Layer 2 of a small transformer language model trained on English Wikipedia (9 layers, counted from 0, width 64).
A neuron adds its activation times its output weights to the MLP's output. To switch it off is to set its activation to zero at one token and run the rest of the model.

Output weights of the MLP neurons that the questions are about. A number n stands for n times 0.0084.
n9: -4 -8 -4 10 -4 -23 14 13 21 9 -9 -2 46 -35 38 11 19 8 17 2 10 -21 -18 29 -18 -17 18 -13 10 12 8 17 -2 17 -12 9 6 -32 -25 -4 -5 -5 -6 -16 -10 -15 -16 -25 -5 27 5 9 -7 -36 2 9 7 3 11 -19 0 -11 26 -1
n10: 14 19 -8 27 38 5 -5 -36 14 19 6 -4 10 22 26 11 -1 3 -12 5 5 -26 34 -1 -13 -2 -25 -5 -64 0 16 -24 -20 9 -20 -1 -12 8 -26 13 3 -4 2 -25 10 5 12 1 4 -13 4 -9 28 25 18 -4 -23 3 -25 -13 -22 -3 14 -2
n21: -9 -2 13 -13 -13 35 1 8 4 16 -2 5 -6 -15 -16 -35 25 18 7 1 6 -4 8 -24 -29 20 8 -11 2 21 -2 11 13 0 -11 -4 4 0 -7 -4 -31 12 8 -7 -10 3 -2 -9 32 -22 3 -10 -41 -8 5 21 -8 15 -11 8 2 16 -8 12
n23: -13 7 3 -3 23 7 9 15 -15 -26 7 -11 -16 -6 10 16 -3 -26 -12 7 21 32 -23 -23 -10 -6 11 -19 -1 -12 -15 4 9 -29 3 4 19 -23 -9 -16 12 -11 17 9 11 -3 -4 -37 14 -5 1 26 7 26 10 6 0 26 -3 -23 -8 2 -12 30
n32: 40 -3 8 18 15 -4 -20 0 16 15 -16 4 -4 10 -17 -8 9 19 1 -1 -18 -25 -18 -24 4 3 -28 9 -15 3 23 16 1 -38 1 10 -3 -26 -6 24 -31 -7 -41 -28 4 15 39 0 -6 -3 26 -13 6 10 -11 23 7 -29 23 22 -4 -2 11 13
n39: 6 4 -4 3 4 3 14 -7 -5 -1 -9 16 4 -15 15 -6 0 -5 12 -11 -9 -9 11 -14 -25 9 -1 -7 -11 8 0 5 2 -11 21 19 3 16 1 5 -3 -8 -19 7 1 -9 5 -6 14 22 17 18 11 -8 13 -7 -16 -21 -2 -22 0 1 -6 1
n61: 3 -11 -7 31 -31 16 4 -1 -5 15 -14 9 -14 29 -5 -13 -1 -8 -20 13 0 -1 8 -22 34 -1 13 -8 -11 -12 -19 2 10 25 -6 22 14 -9 -39 16 27 -15 3 -10 28 -18 10 -8 5 7 11 14 31 -7 1 -21 1 3 -2 -14 -1 -11 -43 5
n62: -18 25 1 -18 -11 0 -10 12 -25 24 -6 -15 12 1 -8 -9 5 16 -16 -6 36 14 11 -16 -10 -31 22 7 7 -5 12 14 -5 -26 -9 -16 -7 1 20 -17 25 20 5 -12 16 -15 -22 -6 34 -5 7 8 -29 46 -9 -6 3 -14 -6 8 1 -5 -9 -5
n69: 39 -15 22 -7 26 -1 -6 7 11 -12 23 -14 -14 -11 -16 2 -7 -1 31 10 -6 -24 -14 20 -7 10 -28 1 -23 13 -8 -5 2 3 -9 -14 -7 13 41 -21 6 7 33 -10 -12 11 -2 37 -2 -20 -25 -11 -17 7 29 -1 19 17 -13 -11 -24 17 12 -32
n82: -15 10 12 10 -10 -21 5 41 14 15 -6 14 1 -14 8 -32 8 -4 10 6 -3 9 25 -8 20 -23 24 -13 22 -22 -15 -8 3 17 -7 23 2 -24 4 2 0 5 5 -9 -31 9 -4 -11 24 -3 -7 -4 -12 -5 -4 -19 3 39 -10 29 -21 -53 -15 12
n94: -15 1 9 35 -9 1 25 -13 -5 -8 12 7 22 8 7 -29 -17 -27 -8 23 6 -10 -11 -4 2 17 -13 -17 -24 -21 -16 11 21 14 -29 -5 50 1 17 -5 -1 14 21 14 -3 8 -5 16 -1 6 -5 0 7 14 -16 -22 -13 -19 -6 -6 -22 -17 16 -7
n98: 3 -22 15 10 0 7 16 7 9 3 7 -21 -8 -15 -16 5 -6 48 2 -12 -16 -6 -29 22 3 23 -10 -4 -12 2 -1 32 -15 -45 -1 20 0 -6 -41 -9 18 11 -5 -4 45 -2 2 1 0 -47 6 -3 11 -4 -9 -34 -2 4 37 5 16 22 -18 -6
n106: 7 -12 -46 17 5 14 11 1 -11 27 15 21 -29 12 -8 -8 -4 9 0 19 -23 0 4 -26 -3 -19 6 -3 33 5 -13 -17 -9 -15 -6 14 -21 17 -9 40 -25 -4 -11 -3 -4 4 28 7 -28 -1 -4 13 4 5 0 -1 8 19 3 15 3 15 -29 -16
n108: -13 0 2 18 -2 14 -41 7 -18 12 -2 -7 -13 -17 9 20 25 41 14 8 -16 -12 4 -33 14 -7 -31 16 2 -16 -7 31 -16 -22 -17 2 -7 10 -4 0 43 -4 4 -3 2 -3 4 13 0 -21 -4 -3 -14 21 18 -7 35 -30 0 -11 11 7 3 1
n115: -23 10 8 -1 -21 4 3 2 0 -11 -27 20 12 2 -10 16 9 10 -11 -4 20 -27 6 10 -5 -4 -3 -22 13 13 27 -5 42 4 -9 -18 -28 11 10 -31 -3 13 0 -15 -1 -11 11 -4 4 7 14 11 -1 5 -8 27 -15 4 7 27 -32 -25 13 -8
n120: -21 0 4 -9 -23 4 -8 -11 -34 16 8 1 -10 -15 7 7 0 94 -21 -58 31 -26 13 -3 -2 -34 -10 -14 36 5 -4 -19 -40 -4 -27 30 -3 4 -3 13 9 -24 9 3 8 17 7 -15 3 -15 -12 23 5 11 -1 -24 3 22 23 20 31 -1 -7 29

Each question names a token from some text and the token that comes next. It shows the activations a of the neurons there, in the order above. A number n stands for n times 0.024.

Then comes g, the gradient of the next token's log-probability with respect to the MLP's output, scaled to length 1. A neuron's effect is roughly proportional to its activation times (output weights . g). A number n stands for n times 0.0046.

"; ", then "where "
a: -7 -6 1 -7 8 -7 -6 30 -3 -7 -4 55 4 -5 -7 1
g: -1 -42 9 -32 -28 24 43 6 22 -38 11 18 19 13 -28 22 -21 67 38 -14 -19 -23 -20 -19 20 25 16 -7 -27 -20 12 15 -49 29 -12 -1 -9 -71 18 -13 -62 23 16 -20 -26 -12 31 56 -14 -11 45 9 4 26 -36 -12 23 2 4 2 -15 29 -15 23
Switching off which neuron hurts the next token most? n98

"ument ", then "Louis "
a: -5 -7 -7 -7 -3 -7 24 18 -7 34 -7 -6 8 -7 -6 75
g: 32 56 -22 -9 -4 39 55 -31 -23 -24 21 -42 28 -1 27 24 -21 5 65 1 10 -34 -3 -33 21 -13 22 38 1 -10 -17 19 -47 20 -17 6 -43 -35 -8 24 -14 3 -27 13 17 -20 -22 -34 -52 -9 5 32 -42 19 -11 21 3 49 6 17 14 -1 -3 -41
Switching off which neuron hurts the next token most? n120

"age", then ". "
a: -6 -4 6 -7 25 -4 -7 -7 -7 -7 -7 3 11 -7 8 -6
g: 18 -36 -63 2 24 -13 -35 10 41 -23 13 -12 -20 20 -34 54 -5 -30 -28 11 -19 9 -83 -12 17 65 -23 0 35 35 32 19 12 4 6 -13 3 -26 40 16 -11 -4 -16 21 21 -9 4 58 27 1 6 1 -28 7 6 -8 -41 -24 -37 -5 26 12 -9 -7
Switching off which neuron hurts the next token most? n32

"Wil", then "bank"
a: -7 -7 -7 -5 -7 -4 -6 -6 9 2 -5 -5 -3 -7 20 -6
g: -6 -15 -7 -10 3 12 -38 29 32 29 7 -16 -32 25 53 -30 42 -12 -36 -41 -17 -13 -2 -34 -47 -12 -29 13 -3 17 69 -40 55 -57 -9 24 8 5 -28 -6 29 -9 -10 50 11 15 -12 12 0 9 31 24 -19 -46 -14 16 -1 45 -37 19 0 -4 -7 12
Switching off which neuron hurts the next token most? n115

"cur", then "sion "
a: -6 -7 -6 -7 -1 -4 -7 -7 -6 1 -7 -7 -4 4 6 -7
g: 5 -1 4 -25 -28 -4 3 -51 3 0 -29 26 38 -11 -26 49 -34 31 31 -19 -40 27 34 -4 -32 -51 12 11 16 -1 -34 27 -4 13 50 -12 8 33 17 38 -7 21 -1 -54 -25 12 20 27 -37 -18 -14 -51 -5 32 -44 -16 -30 27 34 17 31 -21 29 3
Switching off which neuron hurts the next token most? n23

"It ", then "later "
a: -7 -6 -3 -7 -6 1 26 6 -5 18 -3 -7 0 -5 -6 20
g: 6 68 11 -13 -38 60 49 -20 7 -8 54 5 10 -15 -15 6 -8 31 19 0 -30 21 2 -40 50 6 20 0 -20 -13 -32 38 -34 -8 47 14 -28 -61 31 -20 -10 -12 49 4 -33 -10 39 -19 -23 -15 -28 9 -19 -10 -11 -1 -20 -27 18 -9 -25 11 -25 16
Switching off which neuron hurts the next token most? n82

". ", then "considered "
a: -6 20 11 -7 -6 -5 -6 4 -5 -7 -4 11 -7 -2 -7 -7
g: -7 14 6 2 -27 18 23 -3 5 -28 -12 32 26 -15 -17 56 -45 31 51 9 6 -8 4 -16 50 0 27 15 -30 -36 -14 18 -31 56 8 -46 -39 -37 22 -1 -41 23 25 -18 -14 32 20 -15 -57 -34 2 -18 -25 49 15 21 -16 -3 17 -9 24 2 -51 2
Switching off which neuron hurts the next token most? n39

"trav", then "els "
a: -5 -6 -7 -1 -6 -7 -7 -5 -5 11 -7 -5 -6 -2 -2 -5
g: -24 17 26 2 3 12 -6 7 36 -24 5 1 5 2 11 31 -26 11 20 -6 -6 -17 8 -63 -23 -14 8 -12 6 -54 0 48 -27 33 61 -23 -8 22 -7 -20 -16 -3 11 -3 8 41 20 -90 5 18 26 -43 -35 -25 -20 2 41 49 14 47 -8 -13 -8 -32
Which neuron, switched off, raises the next token's probability most? n21

"of ", then "its "
a: -7 -4 -6 -4 -6 -7 -5 3 -7 3 -7 0 -4 -7 -7 -1
g: 78 -23 49 -40 -2 -19 -44 0 -35 16 33 25 28 -10 -54 18 -40 -22 -43 6 -28 18 18 -38 -15 -25 -10 -24 15 -15 8 27 8 -55 32 4 28 39 -6 -21 9 -11 19 8 -18 19 20 1 43 13 -32 -4 38 15 27 -6 29 -27 -31 23 -9 -5 -13 11
Switching off which neuron hurts the next token most? n9

". ", then "re"
a: -6 11 5 -7 -7 -6 -7 -1 -6 -7 -5 6 -7 -2 -7 -7
g: 12 -11 3 13 -15 14 8 -1 -2 -29 -28 32 29 -14 -5 82 -75 38 40 -18 17 -2 11 -14 46 5 13 -7 -22 -8 -1 5 -26 33 8 -45 -30 -33 23 -12 -28 25 34 -14 -9 32 17 -18 -36 -18 1 -28 -36 49 22 12 -17 -14 20 -12 27 18 -60 -3
Switching off which neuron hurts the next token most? n82

", ", then "for "
a: -6 -7 -7 3 11 -7 -7 10 -4 4 -7 56 -7 -7 -7 -6
g: -14 -39 24 38 1 -39 -30 9 42 21 15 28 -4 -7 -10 -15 -28 5 -2 -43 -37 -55 -34 36 -17 13 -36 -30 57 26 22 3 -42 -24 -2 8 1 11 8 -26 -1 38 -25 0 33 60 0 35 -3 26 21 9 7 -6 5 -8 -24 -38 -47 51 36 -11 4 3
Which two neurons, each switched off alone, lower its probability most, in order? n98, n32

", ", then "gave "
a: -6 -7 -5 11 10 -7 -7 1 -5 4 -7 57 -7 -7 -6 -6
g: -21 15 9 0 18 -3 -1 29 11 62 -6 7 -4 34 -18 -15 -14 -7 11 9 13 -4 26 -56 -32 -22 -19 6 -23 -23 3 33 -26 26 20 39 -13 42 9 27 -3 51 -32 17 28 23 -42 -54 -23 3 -42 -31 -45 43 -32 -28 -44 -22 13 21 48 25 2 -14
Switching off which neuron hurts the next token most? n98

"e", then "\" "
a: -5 -7 -7 -7 -7 -5 -7 -7 2 -7 -3 -7 11 9 16 -6
g: 21 -8 25 39 0 -32 -14 16 -30 3 27 -20 -23 -8 3 -15 65 -28 -93 25 -28 -6 -18 11 -10 29 -58 11 18 25 16 13 4 24 2 59 21 32 -12 -7 20 -2 -42 -7 1 40 -16 16 1 25 -1 -18 -23 -34 -55 31 8 0 -14 -32 13 -2 18 -5
Switching off which neuron hurts the next token most? n62

"to ", then "bu"
a: -4 -7 -7 -7 -7 -7 -7 6 -7 -5 -7 -2 -4 -7 -5 -2
g: 10 -53 39 19 5 -21 -21 18 18 -11 46 18 -20 -1 -24 -40 0 -22 -5 16 -9 22 10 41 -42 10 -34 -5 -1 10 -17 -53 -7 -11 9 59 20 30 -22 31 -13 -19 -2 21 10 -16 27 48 36 22 30 5 -54 -8 -69 -15 2 -26 -11 17 -24 28 34 -35
Which two neurons, each switched off alone, lower its probability most, in order? n23, n108

"Special ", then "and "
a: -3 -6 -7 -6 -7 5 12 -4 -5 36 -7 -7 18 -6 1 68
g: -16 -1 19 -14 -51 45 -4 2 4 -3 13 29 40 8 -61 6 -65 5 23 19 -37 -12 0 -3 54 14 19 -25 -6 -6 -2 40 -32 63 -12 -23 21 -21 29 -22 -14 -22 16 -40 11 21 41 -8 -31 -38 3 -33 13 11 23 0 0 -3 42 0 -12 9 -54 28
Switching off which neuron hurts the next token most? n61

"== ", then "Later "
a: -3 -6 31 -3 -7 46 -5 -3 -7 4 21 -7 5 25 -7 -4
g: 2 36 -10 7 -34 8 2 -22 34 7 38 -6 10 -9 0 -11 13 -9 10 -4 29 5 26 -18 62 -3 15 5 -13 57 23 51 -41 -8 25 -16 -32 -32 18 0 -6 -20 7 21 -38 11 -43 -8 -21 -32 -40 -7 17 -25 49 -48 -15 -48 -24 -49 31 39 -11 43
Which neuron, switched off, raises the next token's probability most? n94

"== ", then "Dis"
a: 0 -7 20 -6 -7 46 -6 -4 -7 1 15 -7 2 23 -7 -4
g: -25 -42 1 -53 -14 -15 -2 10 -27 36 2 -9 -3 39 -8 -12 -14 -30 0 24 -4 4 39 -9 -34 17 10 -17 -23 -63 -2 2 60 3 -9 64 2 31 -4 16 28 -11 -1 23 -33 8 63 -37 45 29 -8 -30 -29 67 -13 0 -22 -3 2 -7 -21 4 24 -18
Which two neurons, each switched off alone, lower its probability most, in order? n39, n94

"war ", then "to "
a: -7 -7 -4 -6 1 -6 17 -2 -7 25 -6 -7 3 -6 -7 93
g: 4 -48 12 32 13 -34 -2 12 32 20 10 -7 -28 12 47 -49 20 -63 -44 -27 9 2 6 -23 -53 16 -24 31 23 18 35 -14 29 -30 -24 21 -9 39 -12 -5 37 -18 -16 -8 24 -1 8 35 38 -3 1 9 26 -70 -3 -43 21 12 -39 -4 -8 25 20 7
Switching off which neuron hurts the next token most? n61

"land", then "."
a: -6 -6 2 -6 1 -5 -3 -6 -5 -7 -7 -7 -1 -5 34 -5
g: 40 -24 -49 -12 64 -36 -22 9 28 25 32 -24 -23 19 32 47 -3 -27 -38 22 16 -7 -29 -11 -14 54 13 -5 17 80 28 7 -13 -50 -17 -18 18 14 2 12 -1 6 -39 10 32 -15 -21 7 53 -5 2 -6 -16 -20 -14 -18 -25 -20 -12 -25 -6 -14 17 -28
Which two neurons, each switched off alone, lower its probability most, in order? n82, n120

"editor ", then "from "
a: -5 -7 -5 -4 -2 -5 -4 6 -7 24 -5 -6 1 -7 -5 85
g: -4 -17 25 44 23 -19 -28 13 2 21 -4 13 -35 0 41 -42 22 -33 -42 1 -17 -12 -5 11 -38 3 -21 -2 20 6 34 -28 15 -63 -23 36 -4 44 -35 4 49 -44 -7 26 41 -26 -11 19 34 29 17 29 -2 -65 -24 -22 6 14 -41 -6 3 26 24 23
Which two neurons, each switched off alone, lower its probability most, in order? n120, n69

"oted ", then "as "
a: -7 -6 -7 6 -7 -3 -7 0 -7 27 -6 -7 4 -7 -5 48
g: 4 -26 28 53 -17 -6 -39 46 -45 -21 -16 -21 -29 -2 5 -41 50 -17 -30 0 -30 -2 -1 10 -32 -15 11 15 24 -13 19 -34 11 -54 -2 34 4 23 7 13 29 -6 14 48 24 -45 -57 13 28 0 17 40 25 -50 25 18 19 -7 -36 -14 -11 23 8 33
Which neuron, switched off, raises the next token's probability most? n108

"\n\n", then "=="
a: -4 -5 13 -7 -2 2 -4 -7 -4 -7 -6 18 -5 -6 -6 -7
g: 16 -48 13 -17 -45 18 -36 17 -7 -5 16 46 -12 -19 -27 -23 2 -4 29 -7 -48 13 12 -25 32 11 49 -52 0 30 19 40 15 26 17 -27 11 -19 40 6 -15 -1 -50 22 48 -12 5 10 -21 -12 21 -43 -9 63 -21 -11 -15 40 -7 -14 16 -58 6 -4
Which two neurons, each switched off alone, lower its probability most, in order? n21, n10

"==", then "\n"
a: 2 -3 13 -6 -7 17 -6 -1 -6 -3 13 -7 10 27 -7 -1
g: 21 21 17 -11 -41 46 32 -25 -10 1 -29 -25 -5 -20 -2 -40 31 -34 33 64 -42 32 -14 21 24 24 13 27 2 -25 -35 -15 -10 18 4 8 51 31 -8 -23 46 -28 51 -27 -36 -15 26 0 6 -10 -12 1 0 2 10 33 -14 -48 20 -8 -62 -10 -6 -24
Switching off which neuron hurts the next token most? n94

"H", then "ines "
a: -1 0 -7 -7 -7 -7 -7 -7 -5 1 -6 -7 -4 21 -2 -4
g: 3 -32 54 21 13 -22 -4 41 -42 -11 8 -9 3 -6 -23 -20 1 -40 -39 29 -16 -6 34 34 -23 -25 -25 -6 56 -3 29 -46 -9 -45 9 31 -12 77 18 -15 14 33 -30 -17 18 -30 -42 19 13 39 27 12 -23 8 -44 14 12 -27 -22 -1 9 -4 13 27
Switching off which neuron hurts the next token most? n61

"at ", then "Sp"
a: -5 -6 -6 -7 -4 -7 -3 6 -7 -4 -7 -7 -7 -4 -1 4
g: -79 62 14 -11 35 13 38 14 9 -1 14 -2 4 23 -10 10 -10 20 3 21 10 -45 -33 -16 8 23 -17 -21 -32 -43 31 4 0 29 -4 31 0 -14 -30 42 -62 28 -43 18 -39 20 -6 -51 -18 26 0 22 2 -27 -15 18 32 -18 39 2 -13 20 8 -29
Switching off which neuron hurts the next token most? n69

"produc", then "t"
a: -7 -3 -6 -7 -4 -6 -7 -7 -7 5 -6 -7 8 -6 7 -7
g: -7 -3 -2 16 34 25 38 12 -39 -40 15 -23 -2 8 -19 -8 -5 14 -39 16 -11 5 -1 -5 26 -50 0 54 47 15 -30 -23 39 -18 -13 -6 16 16 22 8 38 8 -66 -19 9 -14 -30 -10 51 -16 23 -1 -29 -45 30 16 -39 -24 58 -17 -17 -37 32 18
Switching off which neuron hurts the next token most? n69

"for ", then "down"
a: -7 -7 -7 -6 -7 -7 0 6 -4 0 -7 1 -5 -7 -2 -4
g: 25 -52 13 -3 -22 -4 -39 29 -6 -29 17 1 14 0 -48 14 24 21 26 -10 -12 8 -10 -2 30 35 -4 -50 -10 -8 -15 -10 31 -18 -8 -7 -1 -2 -53 -22 0 -66 14 60 -35 20 57 55 37 12 16 -2 48 -23 -2 12 5 -27 -20 -26 -31 4 17 35
Which neuron, switched off, raises the next token's probability most? n62

"married ", then "Mary "
a: -7 -7 -7 -1 20 2 -7 12 -2 2 -7 1 -5 -6 -5 38
g: 11 16 -9 32 -2 5 4 11 -40 49 -5 -56 14 -18 9 -63 40 -35 -42 0 -38 36 29 16 -5 -27 -10 41 12 30 24 -11 6 -16 -10 30 29 48 -9 32 6 -22 -12 26 41 -45 -82 -18 -8 -11 -13 5 -8 -14 -19 -1 10 40 0 16 -5 -12 14 -14
Which neuron, switched off, raises the next token's probability most? n32

"Be", then "ac"
a: -1 -6 -6 11 -6 -6 -7 -4 -5 13 -5 -6 23 0 0 -4
g: -12 -38 -26 -21 11 34 4 8 -33 -1 9 16 15 -8 -24 56 -23 63 46 -12 6 10 -46 8 51 -1 56 -11 -11 -31 -50 -3 0 -15 16 27 27 -35 3 23 -46 1 18 8 -35 20 50 -22 -28 -36 17 -10 -16 9 -24 41 -5 -2 29 -10 11 -35 9 -31
Which two neurons, each switched off alone, lower its probability most, in order? n106, n10

"and ", then "father "
a: -7 -7 -7 -7 -7 -6 -6 23 -6 -4 -4 11 -7 -7 -5 -7
g: -4 -19 12 7 34 13 -55 17 13 26 -53 26 -32 -7 -24 -25 18 -16 -52 36 16 8 7 13 -4 7 -63 -14 24 28 -23 -28 32 -49 19 0 28 40 -12 -21 33 -40 30 -1 21 -39 -25 2 22 21 8 -8 -1 -56 0 10 -16 -16 -10 2 21 20 44 53
Switching off which neuron hurts the next token most? n106

"or", then "ced"
a: -7 -2 -2 -5 -7 -1 -7 -6 18 -7 -7 -7 5 1 4 -7
g: -8 -18 7 -4 7 -4 37 17 7 -59 -27 -16 35 17 6 31 -62 67 39 -12 6 -5 10 -9 8 -27 11 -21 -11 -41 -44 -10 19 15 19 -27 -18 -22 37 19 -6 47 10 -33 -32 13 46 1 -22 -68 2 23 -2 -18 43 10 -32 -30 31 1 2 12 17 15
Which two neurons, each switched off alone, lower its probability most, in order? n69, n61

"Al", then "ice "
a: -4 -7 -7 4 -5 0 -3 -6 16 5 -7 -5 -7 1 7 -3
g: -9 48 -6 -28 -18 18 19 -17 -19 -49 21 2 22 12 -18 35 -7 38 36 25 -7 0 -19 6 36 9 6 6 -14 -38 -71 46 -34 46 -9 -35 -40 -40 7 1 -53 12 37 0 -25 4 37 -14 -21 -28 5 -4 1 17 44 41 6 -27 40 1 -17 -4 -29 13
Switching off which neuron hurts the next token most? n69

"$", then "1"
a: -4 -4 -6 -1 -6 -1 33 -4 -4 3 -6 -5 9 -4 -6 -3
g: -11 5 -21 15 -4 -15 19 27 -66 19 -20 40 -41 -13 -19 -11 23 -63 -38 11 4 42 6 16 -11 23 18 17 -21 12 1 -13 -17 2 -16 -2 6 48 -4 -2 -4 39 3 5 17 -10 -68 -20 14 70 -13 -14 59 3 -25 -21 39 22 -25 7 -31 -1 38 -31
Switching off which neuron hurts the next token most? n61

"Row", then "land "
a: -3 -7 15 -2 4 -7 -7 -5 -5 1 -7 -6 -1 3 18 -7
g: 21 2 -36 -82 13 44 15 -29 40 -18 -11 -24 29 -10 17 25 12 46 22 16 6 5 -31 -54 -15 -21 22 17 11 8 -37 20 54 30 35 -38 31 -40 -13 -15 -32 -4 0 -32 -24 1 -6 -17 5 -22 -5 -19 -19 20 30 29 5 21 6 -12 37 -46 -11 28
Switching off which neuron hurts the next token most? n21

"found", then "ry "
a: -7 -4 9 -6 9 -4 -6 -7 -7 -4 -5 -7 -6 -7 17 -5
g: -33 -4 -26 4 21 15 71 -27 45 -31 -16 -28 44 7 -35 22 -52 22 48 -1 -1 18 23 -19 25 2 20 22 -32 -18 -11 11 -4 63 4 -49 -2 -35 48 -11 -19 18 -14 -42 -5 12 -14 -29 -11 -18 -25 -10 -26 36 1 -17 0 11 48 2 18 11 -34 5
Switching off which neuron hurts the next token most? n108

"'", then "m "
a: -1 8 -7 -6 -7 13 -6 -5 -3 -1 -7 -3 -6 15 -2 -3
g: -14 24 -20 1 0 17 25 -4 14 8 5 31 31 -21 -21 44 -29 19 37 5 -13 -11 -3 24 75 -13 12 -3 -35 -38 -33 3 -5 50 24 -57 -16 -52 10 8 -24 14 38 -47 -10 22 -8 17 -4 -26 1 -27 -14 66 9 1 -17 -49 26 -12 20 5 -42 -19
Which neuron, switched off, raises the next token's probability most? n39

"ell ", then "in "
a: -7 -4 -2 -7 -1 -7 29 -2 -6 6 -7 -5 14 -5 -5 84
g: 17 -27 7 44 14 -17 -21 4 -33 22 11 17 -25 4 -3 -38 22 -48 -48 -19 -40 17 -15 -4 -34 12 -25 15 45 28 44 -21 -6 -47 -14 23 26 25 -11 -2 48 -29 -7 6 69 -31 -35 7 18 23 26 14 38 -41 5 -17 6 37 -55 1 -5 2 3 15
Switching off which neuron hurts the next token most? n61

"wife ", then "of "
a: -3 -7 -6 -5 6 2 -2 8 -7 1 -7 -4 -7 -6 -4 43
g: -20 -36 -10 -58 -11 17 11 -5 21 -26 28 72 -1 28 -61 7 -16 9 11 19 3 19 -4 -30 44 9 24 -5 4 39 -44 8 -21 4 19 -28 13 -10 44 -62 -28 -6 -7 -5 -33 3 22 49 -13 -25 11 -16 16 40 20 10 -3 -4 -4 1 10 -67 -12 31
Which neuron, switched off, raises the next token's probability most? n120

"the ", then "b"
a: -6 -6 -6 -7 -6 2 -3 7 -6 -4 -2 -6 -7 -7 1 -7
g: -47 -39 16 31 16 3 -17 -31 74 -8 -63 45 0 -11 -14 43 -58 15 12 -13 18 -4 -24 -14 26 10 -23 -30 -4 -14 13 -20 11 4 20 -32 18 3 -6 -16 23 6 23 -58 -64 -3 -7 7 23 19 19 12 0 -29 -10 -22 16 23 30 29 0 0 23 49
Switching off which neuron hurts the next token most? n106

"s ", then "household"
a: -3 -5 -7 -5 -6 -6 -2 8 -5 -2 -7 -6 -4 -7 -4 45
g: 14 24 13 17 -38 28 -7 6 5 -45 -48 3 13 3 -23 44 -58 24 18 -13 10 20 -10 12 -28 -9 -30 12 46 13 2 -19 19 26 14 -42 34 69 -31 42 -13 -64 -31 -7 -14 12 -9 1 0 -55 5 -17 -12 -5 43 0 -11 11 41 11 29 -35 -10 0
Switching off which neuron hurts the next token most? n120